Layer 3 of a small transformer language model trained on English Wikipedia (13 layers, counted from 0, width 128). Numbers have three digits each and are written without spaces.
In attention head 3, each number of a token's query is one row of weights dot the token's vector x. The head spreads its attention over the tokens so far by the softmax of query dot key.

Query weights of the head. A number n stands for (n - 500) times 0.0012.
q0: 701616624510637357420394709222320529232603590445400520680348420292733612785423777477730505345473544146686127754608914864495495287756352823262623259444345519252645565341389703602516661475346566440582625387432466510100564553724441538387626316334647559605796519566186568630610520505802360732460446418199569409422490267687334194691691255218560565834734411557395751280295511311648589432658
q1: 405371531500484738748592292592607518678469461755596508276696595496301333229445410526447470667630433474343520303470359267593450682354620300669352621442508449508374554746500419394520377500643471488529532699468282466620435391260485373491360632661512463700259559537727559467520481515336591388492638483580360492467508610187537504346311517673427247226261373453619379688812610652536477496384
q2: 575464527568572626389448586616503383486438594352524506400422563400568448635571312640460483521331576584542439506376237663418598448414625462461485517558583568447336540494442344245626637607497382506600506550515565523458368463552534756549593578552334461500473553472506547466449609406500589403258710562476616638766412616560624551607628516659497581476557458512491438271518667624602489470441
q3: 607619657551774482342329447493421377510362715357459630727422479357500583719507388588353599503372538603515538551524373984280642399489569368362496452335598594395730592518493270436572456617500406256392449504382484584359262507605320715321434492521511579578562490577417606443463563308477426240462638692254737606648493471419610452380672642492429515547584312606493439436363504601399455404535
q4: 616545559410644500400567586622393395487448519232570315660297406414554582697435470811486471427129556568490386597530475681507480557607497726386445349666585510462510431589601215489393451655275507341518483445322538602380421596603497607391475467456493353619666490631362588562570643424561463641533461685281608529350444434749552521372705482391554627387550444562360452410440742390363421630559
q5: 530588439368596369295640843666518447482467680159591121634285527454635476402594468671402518250291567598311534524583565637317482699461267808514495364713490330387642401617780174656446301864387596347385595579314592667510578597505675764428514579652414206687595672375350771470524695541579276659640380713447706427331718561796594471180795664530656535397577439382390537387414403257373221490392
q6: 570371291604483599539551092430358415638450509598301695350610626714323660397392428459396252581655484700575608400357430514586512435560665060621483535360635604771391807409443543483556403422604267780527391575504241392462465290444504387674394667439619579390122500579804598478564391372251674423472397430641552496709464580362484624575222614474528386425492419525623401791496662674554472411317
q7: 605473554461562542504679685713527383564475527356670210549384510403651507514397452731415433377518514574432371654724489496518545574518522650521380420742673533283629290731639260504496550716425592317451636450475531602420270540437609682344562425413391372522529727666390648571554727428552393576500513594423703496412720475735625478345785459545451628418469362618366521496515523507358439420405
q8: 438614516476444461590605406399347424556630712298640233525504573775413447531559258517418459371476500685334365322557442314460438573602486616575704625609487434599555521571589345708279424639534652277546528523325487587593562520590579664301183699523709317380591640437476723296672557492405331516511418571318595570287648555764511726165496679471412284256633594492840469652492509512442693404345
q9: 590553492418525391479579721692592454500492629339492273608396520469681589544569382653589577464340539714324365619581586509500580626584533783459451500528654500235733268679647437589428492716335662325427594407273527688492250567390691525424645333448554307687750389513239438599508665437641401492594369552425627352160657447817574650232785401530520418598689438602285601402529385553213305587461
q10: 260476669369534600543757675801479610539463492516584229425660529573631403400548385628523373593396479561515601628508551429508558654306688434594507434791512341418455469597555415171469530690540536555381492392647769557615399592307689442488622441642340443580349573678657387350336439396343406443583681492511437271500442496416582427203677425614449674556467452406606678539610144585365396519346
q11: 611438669422444481476432712416522549330500688554452554736536363385395419697531515371667570677698608295524524429185595561480492363314591404331391529481441493555370553442366435573573366262628332705749394484733611309600638436581280594444468360362389659385583405624617371566428243515496625464248637574496423378704251359200615200720122463582546649543356454555579504516404602457536575691500
q12: 475433544575397490525330359377663259446459493641579500611318395470500620684395503396356567455581339378547234548631418329677427500595409629306527544463518597534531550527401689623405599341630584564550606601425341513420454451602500676396534372295514564641667456285416612557655693624660612659493696529424542799551568582641580538626399328546612303429356686565486339624383595473500669445587
q13: 815194721350367551643561594481604527593346681538528418629632439457362631461524451543635604633378478805461394575326962443597438528484482500377371618481581427326365575528581427467390639504523682595630552449536560394806582589618515512297304152165392507420790448274484392429512405523504588540656649554480475557414496397454605593366528246533653600728622526563708629500516316715335379673462
q14: 605497400556556555580235754547500450266700375555673665477492421476694573547434560252439594677886472166567500619398601616458424542469623453300515514460297483622552791515453703504508466442606389612715556654634496380519477477607444335439436589442598682560626400430555493442526447429488762515219675383258520374689390507300486500633310387321414449364457532522436581681451616636661362534532
q15: 386521500440229493516722664412687644433590566440530310603454420651376407611448558587660475454454596545571632222533512253523646349372413478515426514386742535403440181660434240554605421471464701469619447403371549435676741473574450465701553658738458404378673423571575638512473435363422580278334199626469520352479561380635369653790308540547638828321514322402443411574511508500476618683486
q16: 584620504592668424512438563343576600352673544543667396534423438255515525674544708544625610276438572447331193701659729307755238355633205790355452361362483530468657378364535554787554512516427608517542577619281461404394400517703573450522573576504663413631605327517220610589435581512639161533739428352348543350409500303654641406640607390458484331520655357605492687475496504325522600431707
q17: 491376540349613628514659366722575355504482374613495615345568582635492528369438227510316408673596374544513697282539172381250561628376855279527399666566448398611304654535309468192537549404734276630636540636729471645545459733293619578573631346626202697514402492270597458416405363364356715405462714598586354629752662763363694505505300594607604678549290481442567346500793164804459475405424
q18: 729681646432574351440401803448358473390655601165387307608347396288540424869428658607762820406299772579592309539468700619619524335525321822315510446495594634301665531394552400711374456533290542342495471255304743454495686560645384626325687500377732225485754505479282459669303523523744373495229348704306660530422467125732523351443764387347590643519612547500441721106184369206522426717621
q19: 750692734650719403336424757601496395487710566351500315628329296291681408753402751603704685351312691546495278683469707714495473423654412828257625404642445487365547495402668403587524472637298550343446439315359820589391548630780487757347524554477509196495584609554216663598391554496642332629334571534309658519421469369793571381337835416284495653565712319448344754179244616185517424524625
q20: 618651455608445371412546747636542535547433613342600197533308426348773351420540578614374534381338530436194463500500690646495518560546226882410491458703553359329586434518855384649491622676409630246405599567391578573450500648412641584377536580579463267514541685400290656590509699509754352921720389528417608523317664414810632289286698571561483846598660408333231513495500602366479079482418
q21: 407436561537396537504521327410474512603571470648476362461510457556393253557463386403507375545665484307463514221507428371497487486381521427510507449587332585687422468371354419602423305407643496685547315530534567451684571248577416556474586803599317349389370395302795474504334464709315427462539577572726391641558415578323555386385427600561596518273444463401455493659476548395418741607471
q22: 840693523426528512484552820710496663474379487214563388545480647347637516446519560590565643534222533768418452738539607648548481604355374519512395584500764579247629353620747323379561531702276575226413700481437525556488375652319537674470500426587536378480578722595247555512670620414602405480590430590372733520408721422682526516393728627529409656636571324535366589399540534554518261496463
q23: 567745699318350291360509807591675567384623532437684261620410537302765548450555464639636631485504436620339365682551567599439516478452409863377479539575545317289763345656653461561426555587362758380554632588641610613530360713400613662306551216442238400577831476478235516598547647496677426496622504509504519522176585390675448582451617389394365665710471414597286580381599253370300350676653
q24: 561488379450525628569351284308402566355475486447314794487614589659300396644413632276561492622616607359475625333266390458462512397336530207329467465398393550737437802309374504578509404451720308744637269508609414392538608312534278379532276644467572720424416403407571410478572119408247650326288602434594522431709252471239457615632286619391480474471456401529757380587487595653820524521452
q25: 387434608574504448450451284325542295511574699618477493461481442451278265566552336382458566507634320383236393280582367226530308577573407511652423431577380531567474687526333638565412440395753524547457298434526451454511650496761362724411462664518511525477463535441459549547526461860539641564389665418542262827518389571346539341441439484519431359352439636560692441697285713485565717625450
q26: 334482762258379255454576690176463054519411748468445338688380404269505490714480429516495551295617448209342286421669484389596486688577332751060564242777452532480470505520351454500505401457680558536594351324535672562283690571520378818257530266404420668560674606740249514713385467585764361747415771693434487567379471252946547339934672391599687755628543314510545441454138383343614632756528
q27: 311576408472478518580648500645453600593475461425654458347522545577630474319430473616449467428361426462482547695795392583486755693580763648447598418597492432609496385511624547420533532680388504518485749556432538547450471576321651460542550533493468490561415619672588517437435854280518312446693463429504440548490765585654403716392569455444401660433636458362307591585676103395546439357483
q28: 691418497546311626665227486439246456383549600680454613507672456663401611385574656311490476589446472511526456415271555609480313456493520417262665655519409440464379804490446510604557471560625294701710392458579440425444574430487367497493401514468517525345601482373526555425566369344323509596438408644324428423657412490469549487590357596544538538594434507438632368537592662681614413533547
q29: 576635478782438607493515684507418565452511291523372726397643644571730620379629697421433636609481431504468440395393431605567482645642571303496633567546368440579460640223447657380694591465400423564481384536620351649504635489369283286717562731570423561386348716660482497675518260531417458559535462470578526414473500576550408474619452778663612462590479422330606514331452765471804452375500
q30: 544523570692653594326575380589546539619556389571443549478635537405564540366667396634591447472388536629451551577512529606428527504533362442969385333589474568538707327371520500475623532404218361485152293483493569691571594543392613547607521518613628355422377640733584490596457557597526344561685298448572441420322520630563381397319654647441497467615547504486581652518440455302328597351547
q31: 354607528455588466669813677674588524477653773555514434199525537735510417370569560496478500681396398545514547646531698360450493736547609598465507529681466455562465343490547669335381580612370481660680566393623311510670572639543599486595482383449200352444462500496465382489426707450536328574583576365756336446520610458474470610261532419431547438469433567336511655598669346383474327461414

Each question shows a short text with each token's key, already scaled and adjusted for position as the last token sees it. A number n stands for (n - 500) times 0.0016.

Then comes the last token's vector x. A number n stands for (n - 500) times 0.0051.

0 " married": 367564597542663554425656492576680488489533543365593548485669485469546562391709677541468506537649
1 " Ol": 546491490470468505510399433478574556400542505571483507443426520423405411563445566446566475444485
2 "iver": 564512401330540576428488450588610528462453550485504428550638577564388519428539620532442550500627
3 " Hall": 565553505464388562510465554507480521451549420531605506456500514498432459530464512478635526465492
4 ",": 630279597581659493396688279608663530467486570391264591645670633322704615391485751504386491488388
5 " a": 653357471465740533362691443576620542492408520522587350721772692476543533317770745468385451558450
6 " ret": 398460508450497356582455425444541569514506605393566505447535476616230387615792687422574513514524
x: 418494427494459470539416443328393599516398495559630512512512302455595385516558471502539551563519446533544556506527339535617495504496486535502577683564555582525475524600390521637400494401388567458411459524391456524516681543664521635351542585470557625473488405521511580516504477504580464632443559417544560555359479363473695421407357638491380549500495522631535509501417520423523548527458
Which two tokens does the last token look at most, in order? 5 " a", 6 " ret"

0 "r": 520451474489373438530520429480562524381499431556468450454400445478473437413480515486446598622527
1 "m": 579503396504418441571514434493551507486543396469437383385424513465412416412624520519385506620573
2 "ula": 527573432344493498391515438566548566494619470508548500523493605433533546423440453510536613456588
3 " (": 459580472480371498534604461501613377432410467458512567387413554469495465420445462584472553577574
4 "al": 435546483532521433463492444558512517481507475476543475528510457497450499382620546390430512576508
5 "bum": 473396443645582619505470449502534577388627527602540490610608516493606468507488505484587532381616
6 ")": 566455496363385456430585371560536534645547546391466499464482526549471571364631583428427479439462
x: 478513366523605411492519492673545425444524454432648500506422530419371501655441480476538489441476439443494490523630533488533501395468386480489390251540591475646565537536391451424402448458479531532537497533494546535543457525534603500439554519426479562564461497493515475516545525476560533569611539489538545628544439543480511535529549482528409431439446502446483434635442494446523393597408
To which token does the last token give the most attention? 6 ")"

0 " since": 470626755656650578368665413542660594495576530426657600501650545500568604409737849400413425410508
1 " 199": 257548554606528525492613427506550534435521567411626636485554513438562481498491517517565530515514
2 "9.": 396469526487451509398593465601532607643675539394403599514503547659389658362768756482346291341510
3 " S": 469608525454432419575465504391543475559497487434544503432405465649398383534655620475468499505528
4 "ince": 557445525442543608371575502609680454409564465559481576575546576512520605437492672526462607481595
5 " 2000": 568412415449443479455520340571536483470429633447661520450537512407543512480451496499427574464497
6 ",": 654336481518594507396623259586632543497534563416706376628654619315677603413441711469389474463402
x: 478473422484550367514465500443458354447582425423441486561398529467517471656402499507438464493556365451502505558586597473503477499509486462487513501502529544470444504572524507436438468455531527560509526565587471531471520528467559624463529535503555537489474473440523508489523527546488618451442555590522593797607518558501461525487512409494437423451521555515419492466405485517481430453558
To which token does the last token give the most attention? 2 "9."

0 "re": 539332267233211356418398251470724492419471504505286171629605524655353418447561421431426773487633
1 "k": 521456471488316455542423495443470521527595508501423429477433502534343446497483552524454491576494
2 " All": 542388606668631595461681430574591452477508435557420576588597524437650507342512641538361497576457
3 "man": 596410528584579515485525460576461524472627493544456507660604508385561493493462599520540527461467
4 "n": 527607476442464423520495424488575507449542454443604453473491496481418419427451499545447570563507
5 " has": 569358507607594695433649538565486498493577389446567439606689684523597661272555610515420286638497
6 " been": 510377489613718659384729515581600498571561451437623335645735645490593651250640718578377278480435
x: 340436490516372479498643543467527229533470314655467527442437464384394438451518518452517513553513369407466475550680550439514457482490573527577452569595572500412420506498371573465518515380546531506512552488617461469530522531492501541497494387520465569520472525497557361578533493590450585631459600543604247698458491464495560422605464487531502475561408541481446423566533499516491568666534
To which token does the last token give the most attention? 0 "re"

0 " success": 500566528524525482395430427450526641505625618470569448536600490533452525564556533450614428279569
1 " for": 354531738678801592332651494632578539467564369521617725601652548542605693408752736385310311496450
2 " the": 367361724623810557363755468654614514583634461410466651644751608507598632273827798391323318514456
3 " l": 514598540406440457483460489441616538454502562474496543396510460577304401532615511507548493477533
4 "ab": 559545478498432582454507502538432448431516381528553490486404535552500499443411410472419660678589
5 "el,": 687321502553677451409652350578672575546622572350509480646663596376591586393624799508369451436468
6 " Pl": 502489527588541487501494438517681527460512476382505478597583453389477500438544574490463492549485
x: 536440421614475462548583430646549360471590485502423642527539427617407407444573526521507353518507473458447507483667440642624439562545511544515518670558688638565515467642528564514405536549366564460427523537450407606499549474442487532405348491473534422552492456272517449513602443518624507502464413637400546503555499462558456445469469514439451516452442526461542483359523524517456473530743
To which token does the last token give the most attention? 2 " the"

0 " Green": 483572539538523532498597484564490493544533556482481569582643547413579511438532572550543539478536
1 " T": 559527491515419463626490498450465436503431512455516451434456514510460383593494521436495512534442
2 "iger": 509409485496523531597586469520329513560601512522480496540501520367714438517409505442528497429430
3 ").": 383462512470471532314596510628525539640705425428511573550581528604488731298697629423349278454456
4 "\n": 453531469554618328618498684426473474686475511381435585448456341626309406567891651401421381430380
5 "\n": 559446536568644451570610713500597375606467461367427580494498439576445469448799632519387391486465
6 "I": 412522505461438525463548498522533441623484527492467502552492500483440503376642572467450443445517
x: 527444544412547553608533499545400557529396578417497514391458409388448473549376509361561497504496667454571528509710399587512447484486522525484496805545425506551538494485528486563680408571450513536573389544590428560598309554549602502475553453441532575539493517464453555411505491560436304626491479637597459580525534378487459404526518467590515536570588546393520570622583496583339429554582
Which two tokens does the last token look at most, in order? 3 ").", 0 " Green"

0 "ina": 399551533447531547397619434661617447460605473459540495601651605412600541341497592589421588468615
1 "'s": 439511745686807587373679484668703514515669461435616718531687564481599646257800840477334300521510
2 " im": 564608444430429405509466422420638589505554592476518517399545462666255426511722686468516478436554
3 "pr": 448587503470452468546540420470599515372359476599593442387413491536468448479557541558420606580481
4 "ison": 478494545467490543522526541506522506497610537489533473487522498524581488442529571541508510475533
5 "ment": 469561513463435515421548399555541522550548472539510592418466577426501570387428568484477483375483
6 " and": 556446432517635577380741472581535516589554439541577369667689641463654675289710752413333342524386
x: 497510474460529513561546557490512308545468464407482510553456526367463419510478566408442599457485475484531455564520552483585539439477549546444440401514503491584446518507609523481512539469587582520541476496535484482613498486537418574446462534423329596515438498444550504413435525519492558508522613601506609807644472434550504507543483384473502489548540427575376524480468484557541504469371
To which token does the last token give the most attention? 1 "'s"

0 "pr": 581430441394446504499515405471614501336361473649427407466478554510470467481441509564434641563478
1 "ison": 520491513485492563511548523523535498497632526465473519475553512487588510418506587559486522497535
2 "ment": 517584439481466490430556383556527520544561471529484445449489586393519567386389565488472506387467
3 " and": 454370605608682583372789471616559498593589419506404584677667613421699693257706765427309349542400
4 " not": 603315580555587513373717446603614550585666507445475547616663629426558671339703727464401349418493
5 " being": 490404478601626567454618503500532545578632483414531429594682565507583618312674733500359303542441
6 " ab": 484480585507434506442548504536491556465623450483468513515455581620421553511611573448488486499541
x: 513458339393558605432415446392557265469508504505547488460510553496568609533364487516441515581530475512500638579682385547569724484517479529527541670530584441529434479536489559708606543477641554474389333449494696511373406512672484498454533523609448626461587391511521622312384531417480438480473506534396575559365476451473628535485508581562586535428507536513462427477571542494553472504527
Which token does the last token look at most, and with what share of its attention? 3 " and", with about 40%

0 "y": 403553512540483504478600425570588489423586414459566497570443482510501504373586556424374509642538
1 " p": 596537461396319453525355551436576481474444495453421394404429501669258443528547477550501483500582
2 "urs": 385558370434460458538497434437551578476577511495503542452445545527415423532584539454472536493590
3 "ued": 479376547666713537382527514649493544493646405479377555675587540473556663393615616435377439524518
4 " sol": 439466502547506479453488470531692543455610478456439491599521494451432468394584475441504493580552
5 "o": 436525446501523450552539425462510534493476470481533536420488498422418445431567558519417571566523
6 " c": 478466612505381415543508459446606501468418489452380639371494433521369449439505482528489556578559
x: 478526437425439624557505544735506396519565424501518508521485507559401543426567536551463379487479443484492544437636399516393512419559495552504543533441515629507341536585472506461451530517524662536468556480449451482447506448544498562451511460511615463460530275487506500514395475499437388549399470525360417629431493476508555505441400550495542619500418502501495571610461493523388504543442
To which token does the last token give the most attention? 6 " c"

0 " of": 546572715645746653338733508659734490508533376477640608478566554564637672283777839470220374567538
1 " both": 373480664580686562375683365589661539489591440402447607601713643464637593278735820372296412529517
2 " R": 539558517459456513547626469473578462481350411456500425421513593447512414449485633540416553548486
3 "ap": 530584496471414511464560522523552496529596413417626458501427531537440477393566561525460500478586
4 "h": 496558471539459463540514478530536494429547442538583482490410474474464457443489558498430551646513
5 "y": 464502434504475537492562481559538461448561417463611552454446476514489512432479532454405522618552
6 " and": 600438420495611640349821478615572477555556406510591359709685692457744715247660749426304378552412
x: 528516493451525510550540544472521247547502502472475505543437523394470412501475570434443619458491440520499446561469522429585491456472534522437422378504543502629458533540599508424482515489625573519527449535541501482629517503491407622445363528399326585509442509455511461430463529506540551498529647603482640784648449413523453497514481349496519491530531439546428481461442502562550474469371
Which token does the last token look at most, and with what share of its attention? 1 " both", with about 60%

0 "ä": 388405428392353523481480465574499491393547406610402430575486591526424464419427429509519574597587
1 "r": 508461501498383438521507431490555543372475446571487440466427447493442443433505543473443600622518
2 "n": 593503466414446451495514429528597496445559431471461370498512534501412430378485474518426570588553
3 "u": 518517496578584476498511553564553493448529434495531493561481513431407503363576604524423586619562
4 " term": 464470600506508527418464436510650569495620524406450636573599501514448537438523574517555343353483
5 "inal": 634398456548653626358597520655517485522560462541580390686693599483564600366510596539459425406524
6 ".": 620431544464446537374669521597605511569607423444619430577548551627441634290647691457307367484488
x: 478476403547453572493486461654513277440495480512462487545471482425332481636368518441546535388559506519525515601579440519469455536478493436473521337528580454553538506526451488415553464513449598567398426433536490462598399442391635530395580615374549612485539533475459473497463504575567549453537442678477592666503579383453481499493446394503535482496440497507413491578500460590483488522550
Which two tokens does the last token look at most, in order? 6 ".", 4 " term"

0 " his": 469563661619813627377738493676689479511565507464586677479671569480584608240815793501330327567535
1 " work": 459562454411398483399486401498643611548649670466478493573572523616380500442716600467552435322606
2 ",": 243485619591643466418679305581661523524496575407465693544607595363638589383558761508352433473419
3 " em": 588511509549459404485471411511634554492507566434474530461524405559279474504628589493536454536537
4 "ph": 547507510587454446575549452461559503459321458491519506496495439496437453408604655541397562581528
5 "as": 461524365512497458474508440584588537451576504533519519502492512439470503416632682515363540519546
6 "iz": 564466501446475524481544507556659522443560427525495548516465481525531488383518507499448502542581
x: 573414432608539507464531497667433419561443518638508432565556670586650528408559565509667488353514702521340446535684506567534332400567486415494441498474389486362518494555558488482529622610356534526469415453499533444440426529480506446570535535429403461448479559527513494527466527582553515526535521469489388464536478580514514478512512369577606506446472427497527467634507405462463421554582
Which token does the last token look at most, and with what share of its attention? 0 " his", with about 50%

0 " were": 518598583696749662392750537585608488622691395382501562490517528470586683196721715561309216506485
1 " born": 293579631509707583346736469558725561536514478375584639534692622496560557289813797437431450479579
2 " at": 505475617586606605382752442614711517457561388406537538604634631523699665252727790462258431617558
3 " home": 589432438493621512430564355554667575446574559439388559595641534454612548408527595475500492462549
4 ":": 535420518437619592306590434662766518501517500436482526643625637493460744251570740634254301426550
5 " one": 554442462450647553402692496615707480456515491497530438631592603478620518331611626522412446551521
6 " was": 576351497579693646407777536568590481551543460404600360655717664480686663242638781582350311521444
x: 423439485496364447513552559379566120579491376633505494582463532402314403534494403537541525497494390467487438509581504450437432424455619532516479541581474470534460525463486545393475546359550470550496567523688508399516509505544491508550510409542361626512490492542534425487514579630460571617509556565498402711535416474514515463679460506467617509487445568519448393593471491491457493591499
Which token does the last token look at most, and with what share of its attention? 1 " born", with about 60%

0 " this": 606580559546641479391624426542641527550660524455554519462519536456519511308769670428418423480537
1 " period": 495580610553566592423552490589651513478719430441527567500529537474545597367580607481484398396543
2 ").": 428522529491451535321622490607569533650705424404616580536553517606493701268744645420332295452482
3 " After": 430320708701737730343752530643661454470601311493311646679713616504630646282618767525335365575515
4 " the": 555331591523748571354738476645615515574646435444388433734744658518584632258812762382318324543470
5 " public": 553401482478661487404607394526668591504592547510491547593628544425547553421699641427497408368486
6 "ation": 529438553585506523515556539481440540629554500507446592461453500513529512425534576461519419378451
x: 397538525507498477404491573517601455447484395501583543671575419494568551595426515488508540469501528510580483543681441459506477526436460453516469759555506537393477526503507499480670448568444494504532396446524436559498592608448577501449469550442436493514459567468494477557583553480507524412467450478580390687405561620498512496568555467546502555451511524407335509495593475460476433564433
To which token does the last token give the most attention? 3 " After"

0 " and": 534603719676703594368820464621582512603598424482616615521619574423706685253734810431307358529415
1 " another": 448503684611722557353727499641634471581604437451539643574584563442600592257698720505362393517486
2 " died": 230566647563730576375617478506731619474672585402433750563671541490539547437699793537535383343579
3 " in": 425324668658752611348690415622704556440480412515363594713689641494664667345664840408270438540466
4 " inf": 512465512585540444512541519456491510559451521438482554536465474524461480467574507501519538526573
5 "anc": 423506411503564496513524453418535586465473507444578521605576500414535446430581616420452569466456
6 "y.": 551411508421458512384587498607583552582624464448577456529526522655372629350688671427398359410511
x: 470521472580464555491460485529483317496463393543487495547470499379407349691362475444497535445535528546483519562533376599520483480561409379554584382464424453481567477507398452451658455377406524560423543398521570490547378467442541447359547616427442606469490527459496433481478483577521637540496508668502588670532518420477547499480512411549453414516471485485353446573567484553490539508497
Which two tokens does the last token look at most, in order? 0 " and", 3 " in"

0 "ina": 399551533447531547397619434661617447460605473459540495601651605412600541341497592589421588468615
1 " p": 595532471388333465514350561443584484472448498459423396404439511668260448530543476551506475490583
2 "iv": 559502481452527461535482479436521529562459541497472440494510523478399446453687578542435490478585
3 "ot": 607525456518480454508478425465497558510564536478530492473519502413441490461507577468513587489531
4 "ed": 617333525680747559487598472573477538491538431494437427693641537455604547388620653369385455583476
5 " he": 577384503602634489507498393527643540389512549551587479533565533472418488395597600445504453593498
6 "av": 507558516511547440534487455517583491519568511474434532485477511412393431452577624554433547559588
x: 576419571462493466553547351738505339544609383536488397471578558534588565476631577495513593514526501460441441508719529536541429517468494450403482638495443554665424486531511463487403531570454453497491380495432518434411423489505538497383495509501438618518615625484481680542518424415514518510517479527507359447550511623562572442464438523476434516467718609593423614568435529516607508546471
To which token does the last token give the most attention? 0 "ina"

0 "uck": 453543606586599570458531428566541551373592489512621608639597552441589517443532661464403501556502
1 "y,": 331626641674716468384725349629665543529630494375659679535603543383686625346636797471335422481421
2 " the": 370369714635788556363760470658622512581658437411482643635723601505620636244829779394318321533465
3 " cl": 544496474600480390559561486448588564523477478492547494553473421496478504440586527502456475568397
4 "in": 492551487481503505555504520481513497438510434452529484466489481468492408401533547516418541607498
5 "ic": 542447483641639504486521401498554531429445471439468508577577499378537494357521574396434569607474
6 " began": 439470452565649563456597492547507579555618444418565391610724577455552594378728598345492263437448
x: 493530649542421478410515393364738329629453502568506510498506545444449412524498572479507515419514436550441471425772664555589467444540513500537483545554601520529490542484408573595750441456456431515504541530562520441501475578465385524590598401323613490494471426513624457395436437574462527574575495553484481671570506424468466458600521616538405542497362628389414467470424476538552563544538
To which token does the last token give the most attention? 3 " cl"

0 " of": 546572715645746653338733508659734490508533376477640608478566554564637672283777839470220374567538
1 " the": 417465740642772576356785462672655488583645439413597674569693593488627633222822792417283345545498
2 " T": 514564502537407454607522485447497438539459497429531477445445503512469387549562573425452510520459
3 "all": 539473549489587486498577447519647539474414530482424482562605505447516457405625699483439543486482
4 "inn": 402603592414412646567635652507542416487469407472609429424431578570492398424537572647430494551569
5 "-": 619394489432438524448679405428501551625373621377560517534549580571426483395623649511356544506570
6 "H": 350440430533464502488625499488548456546448429439522541531575476390530518361595616507368545566510
x: 514525758472532482467502429566508331623404370415521524542463396393529554507464458420496455383495509556455618448779496502488417448470662521556535665481379479465512528554511570470459548517539449617470644502594511665551346578467522479449497434421401415586459396539452511437383484553433476527484471645455627540575569456499586383489452441379540476609498483503537510481585501508369506495674
Which token does the last token look at most, and with what share of its attention? 1 " the", with about 60%

0 " att": 432547542541588477485466429434551577462461571496567503556608478581369425529650681485475544529520
1 "ended": 488421495610646533458620471597424501520515389464415510583520548383628605364583628477324507549456
2 " one": 433420599540694527424622504584658500480515518520433599629612517478550490368627610505420396549466
3 " of": 475346660610771693368701551649669450410401353587436502683650607613661671341660736511241389614529
4 " the": 573312573539763561392733484651575488586627451440439407736759635507597633270799733399322322550468
5 " early": 707292460528745643345808478663751523372512431486595335841797665502724651299672714393405443560489
6 " M": 411499525482438390585490442440423473599490489416477556439553434443441423521661562428426526596505
x: 601421429484491489564408494570432469461488470444523509478410419515374512510453530548488536521505490516538569468893376513573570509466721547415525834446476522466583400514529465550511522441592516462430448564552459493439505498508670553499618590514379514566481462537513393519480602481504506475527472390535553442578492465558594502437484523436502520512425525423472515478429519451450516570437
Which two tokens does the last token look at most, in order? 3 " of", 2 " one"

0 "s.": 534636600554550599313744430628652543569664415494669564502598628573516629244694774475280380445562
1 " In": 308510790747721654371691430597624490436554379557583769583637530441709575372560697382331537569509
2 " co": 672665410563437401552493398391541542530501453399473506490551410489492494486538499447514452467465
3 "op": 613503456526430441537472407467449530570537519448553511458453472450386471467554628468442529527523
4 "eration": 402596477545413496496496527463316524596580498600547651386340455535538470525480460453594561331467
5 " with": 584399487591645587378660518597537474533581328472461441653684619519606678330672691434263315601461
6 " architect": 421442482440529516450540482507541580468540529548579468546589498478465516511587619501561517432577
x: 487474477442444441368399456348461264574637395533451491514405400497450404511479465506505630437469470477382451415601444602525607525576551487566375632534589587506539529538532560523485512405386560382485609505512497376388515443463383566408517448476444320482504560517515406353644456445527532582584379448470577586451540589495488615402450528463388403561456465360414513504583462552495489546499
Which token does the last token look at most, and with what share of its attention? 5 " with", with about 60%

0 "ice": 534484496515542555441631535589543418522536429488464431518491547491567567317467540605420535588566
1 " to": 366513734680702548387642496599567533462565384507599676570576567506661691380681777372346390544364
2 " America": 452567405443517460451455321532558521472544548598487570602505518430519478496449516504538620399491
3 ")": 449508445377412426426576398556518524696575524370491543486542556506467594371675635412395439430422
4 " program": 434550387421387465415461372542565566457624530547593602467561511463496567448534438418485450391521
5 " and": 618379483546615616359800489607544484544555393536473416735681674424738699264653721415330386558376
6 " later": 496445429453667722405767517575609503434461429528673324742709715570612603302573692510420360596478
x: 481549522508457491445552503440427477591529402505512479426531486473448484511524592495490515474488423433405331498541629432639563516542461540535494634565441551487487575465500542465468432406455657490380519502539573381408550544564272633525514352356410492482459461565514436489546401605545602510485605503539526732515452341519476553515463329459478506629512504481381489539486456469544491509458
Which token does the last token look at most, and with what share of its attention? 5 " and", with about 40%

0 " T": 529500471513435475613497509476512388454394490476464434443448528496479378562458476467469550567458
1 "ann": 440545584571546546522517586511561485367382427513487559538533514485457463448547615584449596621505
2 "o": 555512425466542502516569450514544479430452441505484464513507540398476475406490503559384591619540
3 " T": 489558529537413458613480496463485419491441491450558478437451501504450376580502487430486518558445
4 "amm": 473546561565540537555560556520510487529510365515552420490491532431583471415565508479463414626442
5 "ess": 451465518442528490505587480563570438489494468446542523504536534493492525408480501544391562487565
6 "on": 435519491409560536509562437542619486372489451400451529509552549420518471391415545543422659630583
x: 430466494560528484450467382716452471451547465494561393467599441624545540488660488517447362569447598450547391490696406534500451505550375504585551635414522406537531537482567426412514552650464569458435479424480533424534597488461543509485528570371390418495548594544490672634565525528529512603438498461522331520538554539498531468533525561536485582538414512560513577489471513454564303447727
Which token does the last token look at most, and with what share of its attention? 6 "on", with about 30%

0 " at": 520608669686662570383742402605683559478617408378550552527612583517684667276740858444263381562485
1 " the": 400487752667803578344793434671653520571643452406596697574725599479637650219813822414293329528472
2 " age": 380529590509648605337530380504747665376606589501363648656761578453504502471591811502567463341537
3 " of": 421284722603817750294750553701751470368405355573297520722690707580679706305618768523274400589554
4 " 9": 847306457483500479402613266570647494365341660459293499741641569367645551451447476522394540514523
5 "3.": 671400471478497539340592504636571535598638489440561435662528588615399694284626690524349310388496
6 "\n": 567447494563624279641466660415456487709478541368461581416458340618272389572897636388434387423359
x: 489537519481505488511503514419530464517426443481508487537486525412154457677458505541494599414513521520515498545618541500526399463496434475463508839460502529566488465483433537485483526456597535552493528495504499484530492471530429425388494594435565560509477479517491443418521527564504532460509479552589566603436415491476493557551543463491490457529506500585621518481512465480547542501538
To which token does the last token give the most attention? 6 "\n"

0 " his": 469563661619813627377738493676689479511565507464586677479671569480584608240815793501330327567535
1 " d": 552470447411368435552514531502526496508507502441389431412460552514392444483632558511458460513507
2 "ut": 461477537481486504517474443511484500507581530414537521530469577409502478496505552440413602557537
3 "ies": 558511369446485546468559495593531450573620471459508522521436555501573585412478497469418454453502
4 " as": 513385510573614534372581467593581500536722482407546498625644491492577657386686746489387371480533
5 " v": 462504543516435481512469481473503546535418442561524441600520486575362510517649556435469437453503
6 "ice": 487497506484471520465559537538515448525535472490368637437456514555508527414465532580492544543577
x: 450499427501512391536540562572516526543404588499553425517537471489594477556561453589517516511468590472593404554678455414503500455443441550608586567412509405421561530533452540579421424616388555521512331473555566510466441571455420470418460353414579524475561664558499536648489559460380618497462455460494471704422477600552417438429515531549452550623604475477332476523559507487560568605471
Which token does the last token look at most, and with what share of its attention? 0 " his", with about 60%